Layer 8 of a small transformer language model trained on English Wikipedia (12 layers, counted from 0, width 96).
In attention head 0, each number of a token's query is one row of weights dot the token's vector x. The head spreads its attention over the tokens so far by the softmax of query dot key.

Query weights of the head. A number n stands for n times 0.008.
q0: -19 -4 -23 17 -20 -5 -34 -11 1 -1 -2 -37 -20 29 -38 -30 9 -9 -35 -29 1 18 18 -24 45 -51 -6 9 -7 -7 -23 -5 -11 1 -22 -3 -43 15 -27 18 19 -6 -41 -28 -13 -16 8 -31 27 29 -15 -41 7 12 16 -31 -9 18 20 -18 -22 -19 -27 -16 3 17 12 41 5 -26 7 38 37 -18 -1 -42 17 -16 13 26 17 -4 21 -59 28 34 -41 21 30 -18 -2 29 -9 -17 5 -13
q1: 15 7 22 -12 -50 -16 -41 -13 -1 -3 8 -1 22 29 3 -1 23 1 -24 -14 -11 14 20 -25 -8 3 -12 -3 7 -26 -15 -15 20 -15 26 -27 -2 -4 4 -6 -3 6 -21 30 -19 -24 26 -15 -5 36 -2 -20 -35 32 13 -23 -6 24 -51 -25 27 -28 -3 25 -14 -35 -1 -13 -2 -36 -49 -1 16 17 10 3 24 -10 19 -24 -4 51 -20 -12 -6 3 1 -4 19 -8 1 31 -30 20 0 -21
q2: 0 9 23 2 12 27 43 -3 22 -10 -8 18 -8 -23 6 6 -46 26 36 -3 27 20 -31 -21 33 -3 12 -5 -2 11 18 -14 -12 8 -3 31 24 -15 -11 2 14 -4 22 -43 22 35 -43 30 20 5 6 15 34 -20 -4 15 -10 3 24 23 -1 6 14 -12 18 40 -10 -8 9 35 33 -17 -41 15 -29 -2 -9 16 -4 29 25 -16 18 12 -6 2 0 4 -36 18 12 -18 7 -3 -3 17
q3: -24 9 16 -1 16 0 37 3 2 -16 -2 11 -15 -4 -12 13 -39 19 15 12 21 6 -19 -14 2 -1 4 10 -16 9 -1 -1 -14 6 -14 11 11 -7 -20 8 3 -5 12 -31 19 28 -27 38 -13 5 -25 8 30 -29 -6 17 -26 -24 21 -3 4 27 18 -9 4 36 -25 0 25 42 26 5 -41 9 -15 8 -2 9 7 3 -22 -21 8 19 0 12 -3 -6 -16 0 -20 -22 7 1 -29 46
q4: 17 -24 -50 28 -33 -9 -70 -8 17 11 -4 -20 42 20 12 19 77 -34 -46 18 -37 5 26 28 -28 -22 -16 1 27 -3 -12 47 -10 -17 20 -9 -37 13 12 28 12 -8 -28 66 -53 -78 43 -32 -7 -6 13 -35 -66 36 4 -48 34 14 -30 -55 -8 -34 -23 -24 -31 -38 50 14 15 -42 -11 2 93 -21 30 -12 12 -52 -6 -38 11 25 -4 -36 14 -28 -14 9 42 -21 14 57 20 9 29 -23
q5: -35 11 -28 37 -22 -6 32 26 -10 -3 -33 -1 6 -10 0 31 18 -13 6 -5 27 -9 8 -25 19 -5 9 -10 -14 72 -15 -8 28 12 -19 -21 29 -3 9 22 5 16 0 -26 16 21 8 0 13 -5 22 10 9 -7 33 10 10 -43 -7 15 10 -12 -13 22 33 23 3 -3 11 14 -9 17 33 -1 -29 24 -10 11 7 -8 6 -9 -3 -11 7 -9 -6 8 3 -12 -9 -2 24 -9 5 18
q6: 23 6 -12 6 2 22 12 35 -15 -26 -5 18 -4 -4 19 1 3 12 -2 12 -25 -33 -50 14 38 -27 -25 -13 -19 -9 38 57 -34 34 31 2 16 5 24 0 -8 16 47 8 16 40 2 60 -8 -31 22 6 -5 30 -13 -2 -3 14 -5 17 0 4 42 8 9 35 -9 16 -19 8 26 9 -3 -41 -22 10 -8 24 -21 -12 12 -4 -40 25 -17 15 13 41 -24 20 31 -40 10 6 4 25
q7: 29 27 14 -2 -6 -16 -14 -11 -18 -10 2 -5 -12 -20 19 15 3 1 -5 5 -6 19 -9 -14 -6 -3 16 -20 4 11 -17 4 -4 1 5 -30 -24 -32 -20 -2 5 19 -15 -9 -1 -23 3 -15 1 52 -11 -31 -3 -15 31 22 -17 -16 14 -2 -9 0 -27 -9 28 -26 16 -1 15 -6 -4 -39 -14 3 5 4 33 -34 8 19 -25 4 13 -5 32 -12 14 3 15 -7 -23 23 74 -2 24 -34
q8: 9 -15 -23 26 -19 -19 -6 -9 -14 12 -4 -38 2 -4 -43 -29 -2 33 -35 -28 -15 -11 42 -32 -8 -21 -2 -6 -6 32 12 -17 0 26 20 39 -23 27 14 -19 -25 -4 -10 -43 -22 -12 -14 -20 -24 4 21 -7 -22 3 -12 -10 -10 34 -33 11 9 -21 -21 46 20 -9 -36 -10 -43 -10 -39 -9 -17 -6 -11 -19 -3 -14 29 -40 -14 10 -4 -15 2 -1 2 4 25 -1 -10 16 -20 22 -21 2
q9: 16 38 -7 -1 -11 12 13 9 -14 -3 19 -14 -15 19 -27 -23 -15 -27 16 17 -12 -25 14 8 9 -16 -23 -6 34 -5 -32 9 28 -6 -3 -58 -16 -12 -4 -12 31 19 -13 8 16 32 19 -15 11 5 27 10 -6 57 -21 -33 22 1 -9 -11 2 37 -7 -5 1 19 9 17 -41 -6 5 17 54 -19 -22 -21 -17 12 16 2 17 20 -34 6 12 -5 -10 12 -43 20 1 -9 -36 -5 6 -15
q10: 6 5 9 -35 -33 19 -11 14 30 -3 -46 23 14 -16 -27 -2 3 -15 -7 18 3 32 34 -12 10 -41 7 48 43 -6 -15 -5 -7 -30 -10 -7 22 30 -32 24 -10 6 -9 18 13 3 34 2 -3 20 2 -1 -60 0 10 6 -1 34 8 24 -57 -14 -2 -3 12 -8 37 4 10 -25 18 -3 12 -58 7 11 -18 -32 1 14 21 34 25 -3 14 37 -20 25 15 16 12 11 11 -7 -8 45
q11: -33 -30 4 -21 -18 12 6 -10 -1 12 4 57 17 19 -2 -1 -46 19 7 -33 4 -30 -17 -30 -7 -16 20 6 -5 -16 11 0 4 -31 6 -15 3 -9 19 22 37 16 7 13 19 -3 -1 46 40 35 -36 -16 4 -23 5 -25 -14 -33 28 -1 16 24 44 22 -10 28 -27 8 -19 -35 -1 39 4 -6 15 -22 13 27 9 0 2 -10 -17 15 15 -5 48 5 16 -2 22 -14 -3 -39 5 18
q12: -24 4 -4 -4 24 -7 -7 24 -14 -18 22 20 7 -2 37 17 -3 -13 -14 -55 14 9 6 26 -11 -14 -3 25 -1 -22 -5 4 -8 -21 12 26 -8 -9 -2 -16 -27 8 21 1 -14 18 7 7 -20 5 -26 30 -13 -17 15 -4 -2 -20 -9 18 -4 1 18 10 8 -10 0 23 3 7 53 3 -13 12 -15 -33 -24 6 57 38 26 -1 6 15 20 -19 5 -10 8 -53 8 0 -38 31 17 -9
q13: 10 -2 -12 5 3 39 -3 40 21 23 40 -4 -24 11 -9 10 11 2 23 -61 -36 -29 32 17 25 0 -11 28 -12 6 1 8 -2 -34 -13 13 -21 24 -17 8 22 -35 -12 -45 23 -2 -48 2 21 -11 -5 11 41 10 -8 9 -22 3 -17 10 0 -15 -7 25 -18 3 4 -9 -21 10 18 -17 -13 -1 -2 50 -21 -32 -19 37 -4 25 0 5 0 -19 40 -19 13 25 7 -31 19 22 34 24
q14: -28 50 3 -27 -34 -29 -21 -13 -8 11 5 -8 32 30 -20 38 -9 1 -2 -10 -20 13 20 -12 4 4 8 3 5 9 19 3 -19 -31 11 -3 -42 15 23 -9 5 15 -2 -10 -18 -37 34 0 4 24 12 -34 -43 -17 -62 -1 -14 0 -47 -25 -1 -2 42 6 -52 -14 7 -4 14 10 -6 -24 23 37 21 -15 52 -18 55 -18 13 6 -3 -62 23 -19 2 -7 -8 10 -22 3 8 -14 -2 -3
q15: 19 10 14 -3 38 -9 28 -9 7 20 8 -27 3 -22 16 22 -11 3 33 -33 39 -39 -10 8 18 13 -22 -9 -4 36 -5 -22 -5 31 5 17 10 5 6 45 -5 3 9 -21 23 30 -14 28 -28 0 13 17 1 13 3 -9 1 -10 -4 16 -21 -1 -6 -17 -19 10 14 -13 36 -25 -16 19 -16 -14 4 -30 13 -35 -12 -4 -9 -3 -14 -16 -12 -5 29 -14 7 -9 -1 -22 36 0 -16 -37
q16: 19 4 17 -25 -27 -7 -55 31 -11 -14 3 -19 31 11 1 -26 29 -16 -21 33 15 7 14 -34 0 -30 -13 5 39 -7 8 -5 12 -38 51 -32 -12 4 -12 -10 -2 -15 -13 76 -28 -27 21 0 13 18 20 -13 -44 -20 -12 -20 10 41 -94 11 23 -34 -41 -11 -13 -55 17 20 5 -33 -10 12 40 -6 19 -5 10 28 33 -24 -17 40 -1 8 -31 3 -7 42 5 -1 0 29 -23 3 -13 -20
q17: 14 2 10 20 0 -15 4 -15 -6 23 29 23 -8 -30 20 49 -33 8 15 -2 7 4 10 -4 -27 2 -2 4 0 16 -17 -24 39 18 -15 24 0 -4 -1 -6 5 8 12 -24 13 4 3 -11 1 2 -34 5 -11 -4 -16 21 -2 -9 -5 21 2 -8 6 21 16 8 -27 -31 -24 18 -13 -11 -14 15 10 13 12 10 9 -17 -7 17 -2 20 -12 -7 4 -38 -15 13 -45 -5 -15 5 -9 -32
q18: 5 -6 -15 22 -10 5 -20 6 -3 5 -26 1 11 -5 -3 -27 31 -13 0 -24 -1 0 0 -12 21 -3 -2 -11 5 -9 -21 16 6 11 25 -19 -1 16 11 17 -13 4 -7 -4 10 -4 19 -15 0 -7 22 -7 -8 2 -7 -21 -6 6 18 -5 10 3 -1 -27 -9 -16 15 -19 2 -24 -23 4 18 -25 6 -8 9 -18 -15 4 12 9 -2 0 6 11 -9 23 35 -3 14 -14 0 24 11 -8
q19: -5 40 -21 5 4 -20 37 14 8 31 28 -15 -3 -7 -13 1 -35 9 -8 12 5 -20 1 -8 6 34 1 -23 -5 3 38 -42 -9 -8 -33 -8 -6 12 10 -2 2 23 -5 -41 13 15 7 -14 -27 22 -10 2 -4 0 -7 5 28 15 36 -31 -5 -11 25 72 -9 6 -12 -22 -41 26 -29 -24 -26 3 -6 8 25 26 36 -11 2 -7 36 7 -9 7 12 10 -43 -10 -17 17 -39 -29 -21 14
q20: -7 -4 29 -10 8 1 11 -12 -10 -3 16 -6 -11 0 -5 -17 -29 6 2 -13 8 -6 -1 -1 4 11 -1 -4 -6 -5 2 -17 1 -2 -3 1 0 -11 0 -8 14 -11 6 -8 -10 2 -34 18 3 -1 -3 18 10 -2 -11 11 -17 17 -8 9 14 5 11 11 14 19 -29 -3 -6 -1 0 -10 -15 14 -11 -2 -3 7 -1 10 4 -10 10 -2 -9 8 4 -4 -13 8 -5 -5 -12 -2 -3 6
q21: -12 -26 -14 -24 21 -6 23 14 -41 -14 -70 -44 -1 30 9 -28 -17 8 23 0 3 21 -26 10 -9 -20 6 51 3 19 7 13 -50 35 -10 -18 7 -29 -1 -7 5 -26 28 -4 1 28 20 35 -15 -19 8 19 6 7 -18 -7 -30 -8 28 -6 -3 17 13 -57 -5 6 -18 7 26 -10 26 5 10 3 -31 -19 -8 -3 -45 20 -25 -31 10 7 35 -7 17 23 -8 -24 21 -33 -7 7 7 -18
q22: 0 -27 -15 42 38 17 9 -11 -33 13 -6 -3 2 -5 39 16 2 -45 37 -4 8 4 6 -15 -10 0 -23 2 9 6 -17 -25 -12 -22 -11 0 22 -8 -15 11 12 44 -7 -3 -10 28 -9 10 7 19 -11 22 7 -4 -48 38 -12 -12 -4 34 23 18 -20 17 24 42 -31 -22 16 -2 52 4 -38 15 20 54 10 11 -2 -14 -26 -20 0 -8 20 22 -17 1 33 35 6 -26 -13 -21 -32 -4
q23: -28 -3 1 -1 3 -14 -2 -3 -1 -1 -6 -14 11 -13 35 -25 -5 -11 35 2 -24 10 -6 23 -2 -16 11 -1 25 14 15 24 -26 8 11 1 -10 -12 -32 0 21 12 -17 47 -30 -7 -16 -1 33 28 -1 9 26 -24 -4 8 32 18 35 10 -19 38 6 -5 7 -36 2 -20 -12 32 0 -24 -5 -41 31 -14 -15 17 21 -13 -33 -19 22 41 -6 20 -33 -7 25 -4 61 -4 28 8 -20 -15
q24: -22 -1 19 -6 -19 -36 19 -24 -17 1 -6 42 0 -32 -38 12 -31 15 -2 -28 -1 9 4 -24 -8 25 -6 -34 -2 19 -14 -14 16 -37 32 -9 4 -7 40 6 -7 8 23 -27 4 -2 8 16 -4 -11 25 7 20 16 -4 14 -3 20 20 17 16 -19 6 27 -11 -6 -10 -25 11 13 37 -3 -22 16 -26 39 -7 14 -14 -22 -10 -5 -15 22 33 5 -15 -3 -15 9 -25 -18 -16 -19 14 19
q25: -1 -16 -42 6 -26 11 -19 -7 -11 17 -21 -33 -20 -21 -11 -8 -18 -14 15 31 39 29 14 -17 -39 -1 -22 60 2 -7 11 22 7 8 18 -23 -17 -4 -11 16 19 -38 -33 -4 -7 18 8 22 26 13 -9 9 8 5 26 9 -13 -14 -29 4 22 12 -21 -8 10 -25 -34 10 22 -14 25 31 33 25 -8 2 39 18 11 16 -29 -51 6 20 15 22 -24 20 2 15 27 -3 0 -7 7 4
q26: 48 -6 -11 -6 -11 -19 -5 -12 18 -24 -16 -5 11 -21 -8 23 -4 -24 6 6 -20 6 -15 -12 -6 -20 -23 -14 8 15 -2 25 28 -19 -1 13 8 11 24 9 16 -36 -16 12 -19 -8 -9 21 31 0 -9 11 -4 -8 4 15 -12 -13 -21 20 16 -42 -27 -25 -9 -30 18 -6 21 -18 -9 31 -7 25 14 -1 -4 49 0 -16 -27 -7 -21 -16 8 -12 -38 -12 0 -19 -1 19 3 0 -1 -26
q27: 18 -3 -14 16 12 -23 -6 -8 -34 5 -10 4 31 5 42 21 18 18 16 -7 10 -10 17 21 15 -9 -19 -6 -8 -60 -2 -12 -33 -11 15 -1 -6 -16 -38 10 2 -8 -29 21 -1 -20 18 -8 -5 38 14 -7 22 7 38 -23 -25 9 -22 -11 -26 7 -8 16 -27 -10 9 -9 32 11 4 27 13 14 26 -39 -16 0 7 -14 -29 -3 -12 15 -13 12 -4 12 -25 -5 22 6 -50 -3 -24 23
q28: -23 -13 -23 -21 -17 -7 -2 33 11 -15 8 -20 14 11 39 -25 -5 24 -20 -5 19 -7 21 42 8 11 4 -16 36 17 18 -1 10 -2 -21 11 -14 -5 4 -13 19 -11 21 26 6 -18 35 32 -11 -20 -10 33 -9 -16 6 12 33 2 -26 24 13 3 5 12 -3 -22 12 -34 -9 37 -6 -2 -3 21 21 18 3 18 -36 -34 0 -5 -22 6 -2 2 36 10 -13 28 5 -23 -26 -6 47 -25
q29: 33 -26 -9 -6 -6 -10 -5 22 10 -5 -34 33 15 4 4 29 19 -20 4 -43 -48 -20 -11 40 25 4 -22 18 2 -6 -11 -41 25 22 5 -7 -11 16 -8 2 12 41 -13 12 -17 8 16 -18 -24 -4 0 -22 -3 3 14 16 -31 -13 3 -2 0 17 -9 7 -15 -8 24 -7 -12 -30 -19 -12 20 -30 17 -12 20 28 -7 -19 -55 21 -18 -11 9 7 -3 -8 0 33 12 -3 -41 -16 27 -5
q30: -24 5 -1 21 -18 0 5 -32 -12 10 -15 13 -3 -27 -4 1 -39 13 21 -10 -8 1 36 -7 -20 -7 2 35 15 14 -23 9 -16 14 -11 -11 27 -32 -2 -22 36 -11 22 -3 19 -1 3 14 1 13 -16 24 2 -10 -9 -18 -5 -17 -5 -29 -36 -11 9 -15 6 30 -1 -20 14 26 -6 -11 24 7 40 13 34 20 -29 -6 -2 23 14 0 7 -11 -41 -5 -15 8 10 44 -23 30 31 5
q31: 9 12 4 -36 16 -1 0 17 5 -19 -14 24 10 11 2 34 15 -9 -30 24 -25 -29 4 28 10 6 56 -12 -40 5 33 -37 -7 -3 28 -11 -14 -3 20 18 -24 25 5 13 28 -5 -21 18 0 -38 -39 -29 24 20 -1 -26 -20 13 -19 23 2 34 -24 -16 9 -2 -13 -1 5 7 28 30 9 -23 -4 24 24 -16 11 -37 -1 -1 -2 46 -3 -3 29 4 12 -15 -8 31 9 12 34 10

Each question shows a short text with each token's key, already scaled and adjusted for position as the last token sees it. A number n stands for n times 0.017.

Then comes the last token's vector x. A number n stands for n times 0.039.

0 "w": -16 -17 17 -17 0 -16 -4 -2 2 9 -35 12 8 5 0 10 15 -9 27 25 -52 17 21 3 24 -11 -20 -5 -6 -15 5 -21
1 "e": -28 4 13 -16 0 -21 -3 -7 -1 7 -35 21 -4 9 -17 12 -17 -25 28 34 -54 5 25 -6 12 -3 -21 -23 5 -26 7 -4
2 "ep": -19 -9 7 -25 12 -7 9 -24 -27 -5 -2 -6 -9 14 -34 26 -34 -21 26 4 -58 5 28 -6 24 -11 0 -22 18 -6 7 1
3 "ing": 27 -3 12 -23 16 -10 3 -6 -16 -33 -16 3 3 19 -17 33 -39 -27 39 23 -68 11 34 -7 16 -19 -12 -27 -2 -33 7 10
4 " o": 23 19 -7 -23 6 -12 -2 -6 -9 -13 -27 25 13 6 -2 14 26 0 23 30 -53 5 25 2 20 -21 -19 -16 20 -2 19 9
5 "p": 11 13 -5 -14 7 -23 5 -17 -13 -11 -3 5 4 3 -9 6 11 2 12 2 -30 -7 13 -23 10 -13 -15 -12 2 -23 19 0
6 "er": -14 21 -12 -26 16 6 7 -16 -3 -15 0 12 -8 11 -16 25 31 8 35 9 -70 1 42 -7 15 -7 -13 4 3 -17 24 -5
x: -10 12 -8 -7 -28 -3 -25 -45 2 34 -14 14 -15 6 -5 -23 -7 1 6 2 0 -7 12 3 -6 9 -15 -16 5 -30 28 2 -16 -5 -8 -3 17 28 3 11 -15 11 -7 6 -22 -33 5 -31 27 -27 -26 -4 38 -8 -18 -16 28 22 -22 -4 15 6 6 14 -30 -31 10 22 2 15 11 9 7 14 -6 18 11 -2 -1 12 -11 -21 -7 -20 5 -7 2 0 30 -4 -9 19 -8 -9 37 -14
Which two tokens does the last token look at most, in order? 4 " o", 5 "p"

0 " D": -20 -14 15 -5 7 -16 -10 5 -7 -19 -22 14 11 8 -8 13 9 -6 28 31 -45 11 34 3 15 -11 -5 -14 6 0 12 2
1 "iv": -20 -8 1 -8 -1 -21 -27 -3 5 -4 9 24 6 9 -5 19 5 -27 23 27 -47 -4 30 5 12 -9 -12 -3 12 -5 19 -17
2 "in": -20 22 3 -14 -1 -6 -11 -10 17 -13 -20 6 -8 0 -18 30 -28 -24 33 44 -66 1 38 -9 9 -14 -7 0 1 -11 14 -11
3 "ity": 18 6 8 -24 11 -4 -14 -4 -22 -5 -23 -7 -1 7 -19 23 -31 -22 48 38 -82 -2 32 -10 9 -20 -17 -22 -10 -30 17 -6
4 ".\n\n": 31 5 1 -18 7 -20 3 -7 -13 -8 0 7 -4 3 -32 11 8 -15 36 15 -49 12 37 11 2 -2 -5 -7 -9 11 18 -6
5 "I": -4 17 -13 -20 14 -11 6 -17 -8 -7 -16 20 -16 4 -12 23 54 -4 22 39 -56 22 38 -2 29 -9 -14 -5 26 -5 21 -3
6 "n": -33 33 -27 -33 21 -5 6 -18 -26 18 -24 25 -10 24 -35 28 33 1 28 20 -76 13 24 0 15 -18 -24 -9 12 -11 10 -15
x: 6 -12 -1 32 -16 8 -74 6 11 -18 -18 6 -39 0 5 -1 7 5 16 -7 -10 24 -15 -7 -11 5 -1 13 20 -15 -2 -5 -10 -3 26 0 7 -10 -25 -26 7 8 -24 5 -23 -2 0 20 0 -27 -11 0 -18 -8 9 -17 -10 7 -12 15 5 21 -13 -40 18 2 15 -7 11 12 -18 9 19 -14 15 -17 20 25 -16 3 -23 -14 13 -13 26 2 -6 -9 25 -1 13 -4 4 38 -9 -17
Which token does the last token look at most, and with what share of its attention? 4 ".\n\n", with about 100%

0 "ow": -33 -25 21 -24 1 -8 -7 -12 -3 0 -23 9 -16 24 -21 25 36 -11 35 26 -66 11 39 1 21 -15 -16 -16 4 -16 7 0
1 " in": -37 -21 6 -21 8 1 1 -24 -28 0 -32 17 -7 33 -23 30 -24 -16 25 19 -60 18 24 1 13 -9 -20 -9 15 -20 3 -9
2 "s": -17 -20 7 -32 7 -20 -14 -14 -12 -34 -11 25 28 11 -22 18 -33 -32 41 29 -76 8 44 -3 19 -13 -21 -9 16 -31 10 -29
3 "ight": 25 -8 12 -27 14 2 -9 -10 -15 -20 -18 18 6 5 -26 25 -39 -25 38 20 -75 19 38 7 17 -3 -10 -13 -4 -28 28 0
4 "s": 54 3 -3 -35 12 -12 -14 -8 -24 -20 -17 15 22 11 -32 23 8 -44 43 20 -80 35 37 4 20 -20 -26 -12 5 -42 20 -18
5 " from": 0 21 -4 -27 15 -7 9 -15 -26 -11 -43 14 -14 20 -31 21 51 -35 36 7 -61 34 22 4 14 -10 -36 0 -7 -36 12 6
6 " the": -57 23 -12 -35 13 -21 28 -26 -5 -8 -22 14 2 11 -27 20 31 -10 38 12 -67 52 29 -8 19 0 -20 -7 9 -32 16 -8
x: -9 -10 -6 2 8 18 -87 3 13 -8 -18 -6 42 -9 3 -10 -1 -12 6 12 25 -11 14 22 -1 16 -22 13 -8 -7 -3 5 -9 -13 -9 8 -7 -13 2 -4 -2 8 2 46 13 -33 -8 11 22 10 6 -17 0 -7 -16 -10 9 19 -29 17 7 4 -18 4 7 -1 -6 17 8 -4 16 -6 36 3 -12 5 38 23 7 -4 -3 -14 -8 -11 -19 4 -19 23 19 6 7 -8 -1 -23 -12 -2
Which token does the last token look at most? 5 " from"

0 " to": -44 -28 43 -29 4 -1 20 -16 -4 -30 -27 9 1 -9 -26 26 21 -1 34 22 -75 37 22 17 20 -14 -25 -9 14 -22 5 1
1 " H": -28 -16 11 -8 9 -21 -3 -6 -18 -27 -16 12 8 18 -19 22 -12 -11 24 34 -44 2 19 -6 18 -10 -13 -2 0 -8 11 4
2 "a": -10 10 3 -12 5 -13 -11 6 9 -23 -12 2 4 -6 -20 24 -27 -33 31 49 -74 -4 22 -7 17 0 -10 -9 -1 -18 3 -12
3 "w": 17 19 -6 -27 6 -17 -13 -3 19 -13 -25 9 11 5 -16 26 -33 -29 42 29 -77 0 43 -2 39 -18 -13 -10 -6 -12 7 -33
4 "a": 29 23 -4 -20 6 -5 -1 5 1 -2 -19 10 -8 -7 -22 16 -8 -9 32 35 -56 -9 13 -15 10 -9 -12 -30 7 -6 10 -12
5 "i": 24 23 -11 -27 4 -3 1 -2 10 14 -18 6 -15 -1 -31 23 18 3 35 23 -54 -12 13 -12 10 -8 -5 -21 6 -4 2 -11
6 "i": -13 28 -22 -36 13 -9 5 -9 13 -9 -27 9 -11 1 -34 29 42 4 43 20 -67 -2 24 -1 16 -23 -9 -11 4 -10 -1 9
x: -2 19 1 8 8 13 -15 -26 -3 -9 19 -14 -11 14 3 -9 -1 11 4 -6 -36 26 6 -1 32 -1 -2 14 16 -9 -17 -27 17 -10 0 20 10 19 -6 -12 5 5 -51 39 -3 -11 15 -28 -30 6 -3 15 15 -4 -9 -17 2 14 11 -36 -4 3 -5 -2 -37 0 -6 3 -9 -3 27 7 20 5 11 17 -22 2 24 3 17 -10 14 11 7 18 -28 0 -2 10 11 -9 3 7 0 1
Which two tokens does the last token look at most, in order? 3 "w", 5 "i"

0 "a": -22 -15 16 -7 9 -18 -2 7 -11 -15 -8 24 3 -2 -17 15 23 -20 23 36 -61 4 21 -2 10 -8 -18 -14 -4 -7 19 0
1 " as": -42 -17 16 -19 6 -13 16 -17 -23 -17 -44 24 6 22 -30 22 -29 -24 31 22 -64 29 22 8 24 -5 -14 -1 15 -26 9 2
2 " a": 15 1 6 -17 7 -7 23 -12 -12 -10 -5 25 11 19 -9 21 -46 -23 22 26 -64 33 38 -5 17 12 -20 -2 -3 -10 2 16
3 " ": 26 22 0 -18 7 -27 2 -16 -10 -21 -7 16 13 -2 -25 23 -3 -6 14 15 -40 21 32 9 27 -9 0 -3 -2 -24 14 -7
4 "her": 49 4 6 -34 5 -13 13 -5 -21 -14 -9 17 22 19 -30 20 21 -22 32 15 -63 27 16 9 9 -10 -28 12 9 -21 13 0
5 "m": 4 20 -5 -21 10 -18 8 -14 7 -8 -5 12 20 3 -9 20 30 1 16 14 -46 10 36 -4 25 2 -9 -5 -8 -31 -7 -8
6 "en": -21 23 -18 -32 11 -16 -5 -19 4 -6 -17 10 6 11 -20 13 44 -4 42 27 -70 32 43 11 13 0 -24 5 -19 -28 3 -25
x: -11 11 -11 8 -42 28 -37 -17 7 10 -9 14 17 1 11 -6 -1 -18 11 2 6 19 2 -1 15 -6 8 8 13 3 32 10 -16 -22 20 -8 -1 -8 20 22 -16 27 -2 -7 -24 -5 4 -42 -24 -20 26 -28 14 -3 13 -20 -19 -6 16 -6 -2 4 -17 -3 -26 -11 10 -20 -11 -3 -24 -1 4 2 -34 19 29 0 15 -14 -17 -8 -9 -1 -24 -31 -7 -9 -25 31 0 -13 15 -6 16 -5
Which token does the last token look at most? 6 "en"

0 "e": -42 -16 24 -23 6 -20 1 -10 -8 -13 -30 34 0 4 -23 18 25 -23 43 40 -85 12 47 -4 22 -6 -20 -22 7 -26 16 4
1 " was": -55 -32 16 -20 1 -7 15 -17 -10 -28 -20 24 13 9 -41 29 -31 -21 40 28 -75 38 27 -2 20 5 -18 2 -2 -21 -5 13
2 " a": 13 -2 5 -19 7 -3 21 -8 -15 -8 -4 23 7 19 -10 18 -49 -25 27 27 -72 34 37 -6 19 6 -21 -8 -1 -6 2 12
3 " le": 40 8 -2 -25 7 -13 12 -28 -4 -22 -27 15 9 -7 -16 10 -17 -11 38 23 -68 14 29 -3 19 -9 -20 -15 22 -14 14 15
4 "ct": 17 14 -2 -19 7 -19 2 -12 2 -18 -10 6 -10 -20 -9 26 11 -6 12 12 -34 11 17 1 10 -7 10 -21 6 -3 -9 -1
5 "ur": 21 11 1 -27 7 -16 15 -24 3 -17 5 -1 -8 -15 2 10 26 -6 27 11 -37 15 10 -16 25 -12 -12 -26 9 -23 15 -16
6 "er": -26 25 -15 -36 23 -13 5 -23 -18 -18 6 24 18 5 -31 13 49 -11 49 18 -83 31 42 1 23 -17 -26 -6 -4 -38 28 -16
x: -1 3 -11 -4 -23 15 -59 -46 2 32 -8 3 -2 -1 28 -2 -14 -2 21 2 29 23 8 1 -5 16 7 -11 0 7 12 16 -6 7 20 -12 -42 21 38 21 -14 12 -1 8 9 1 10 -2 -8 -30 1 14 4 -2 -34 -24 -16 0 0 -16 -1 -4 9 5 -47 8 0 23 -11 15 -1 -2 23 3 9 -3 24 13 25 11 9 2 -1 -21 2 -24 17 9 -2 10 18 -1 -4 -2 3 -6
Which token does the last token look at most? 6 "er"

0 " the": -55 -20 31 -25 2 -19 26 -17 -10 -13 -13 9 4 11 -31 14 15 -1 26 18 -63 54 26 1 16 0 -14 -5 10 -27 9 -8
1 " w": -13 -17 16 -9 7 -7 -1 -7 -10 -16 -22 35 15 -8 -1 12 -16 -10 31 18 -44 17 20 7 21 6 -11 0 -12 -16 9 -12
2 "ork": -4 -3 11 -26 11 -19 -7 -23 -5 -22 -10 0 13 -1 -21 31 -43 -24 28 29 -75 28 29 12 25 -16 -15 -12 -5 -32 17 -9
3 " ex": 23 1 1 -28 14 -19 9 -21 -11 -12 -28 35 9 2 -11 16 -26 -23 42 29 -69 6 25 11 16 -23 -17 -21 7 -18 15 -8
4 "p": 22 17 -1 -17 8 -17 12 -10 -10 -18 -5 18 12 16 -7 31 5 -12 20 5 -47 2 33 -15 24 0 -14 -18 0 -25 16 -4
5 "l": 15 18 4 -21 2 -4 13 -5 0 -10 -8 -4 4 -1 -22 30 30 -11 23 -9 -43 13 28 5 9 5 -4 -5 13 -15 18 -7
6 "or": -4 12 -4 -24 10 -1 4 -5 1 -1 -8 -9 -14 6 -8 26 19 -2 23 7 -47 5 27 3 2 -2 -8 -5 -7 -13 8 4
x: -27 -4 -41 15 -28 -11 -22 -20 -2 32 -15 -16 26 5 9 -1 -7 13 6 -2 -5 6 24 0 -19 9 -10 9 19 -25 19 -10 -25 4 12 5 -7 2 -21 -22 -8 7 15 -19 -12 -11 5 -24 46 -18 -1 -15 29 18 -37 -32 16 17 5 -47 12 5 16 20 -9 2 2 -1 17 1 -9 16 -5 11 4 31 -3 -8 -1 6 0 4 -13 2 19 3 -1 -11 3 -6 -15 8 -2 0 37 -8
Which token does the last token look at most? 3 " ex"

0 "ist": -24 -24 15 -20 5 -13 -2 -2 -11 3 -13 12 2 8 -10 15 20 -6 23 12 -49 17 42 0 15 -2 -4 -15 -2 -17 12 7
1 "s": -51 -35 14 -27 7 -15 -10 -5 -23 -16 -12 18 25 12 -32 20 -14 -20 42 32 -82 29 40 4 17 -22 -20 -16 1 -30 17 -9
2 " in": 3 -11 2 -26 11 0 4 -27 -31 6 -34 21 -6 32 -24 30 -50 -26 28 20 -69 22 26 4 15 -11 -19 -13 20 -21 8 -9
3 " the": 60 -3 9 -32 8 -16 27 -24 -5 -11 -20 18 5 12 -23 19 -19 -24 39 19 -69 50 31 -5 18 1 -19 -13 13 -34 15 -9
4 " are": 51 10 -6 -29 6 -6 7 -13 -4 -23 -20 -2 -4 1 -37 21 24 -32 41 14 -74 37 29 -4 25 1 -16 -10 13 -34 3 7
5 "a": 21 18 -3 -32 21 -14 -1 3 -23 -9 10 -2 -4 3 -22 15 19 -9 35 25 -76 4 18 7 6 -10 -24 -16 11 -32 15 -5
6 " of": -40 36 -13 -35 13 -11 18 -15 -18 -20 -19 9 -17 25 -35 21 37 -13 26 7 -71 44 29 -3 18 -7 -14 -12 16 -29 8 -8
x: 28 8 3 6 -2 -17 -83 -5 25 -16 -16 -15 -9 7 -6 -11 12 10 12 -2 -22 -26 46 5 5 -11 12 -3 -7 -6 -1 23 -22 -15 26 8 -1 9 -2 14 -8 7 2 -11 -27 -8 10 16 -6 -13 26 4 -19 16 8 20 16 0 -28 5 12 -24 -22 -12 2 -16 7 -4 19 -2 14 -11 33 10 -7 12 15 29 -19 -21 6 -13 14 16 -4 3 -17 9 7 4 1 -7 -13 15 15 -6
Which token does the last token look at most, and with what share of its attention? 6 " of", with about 50%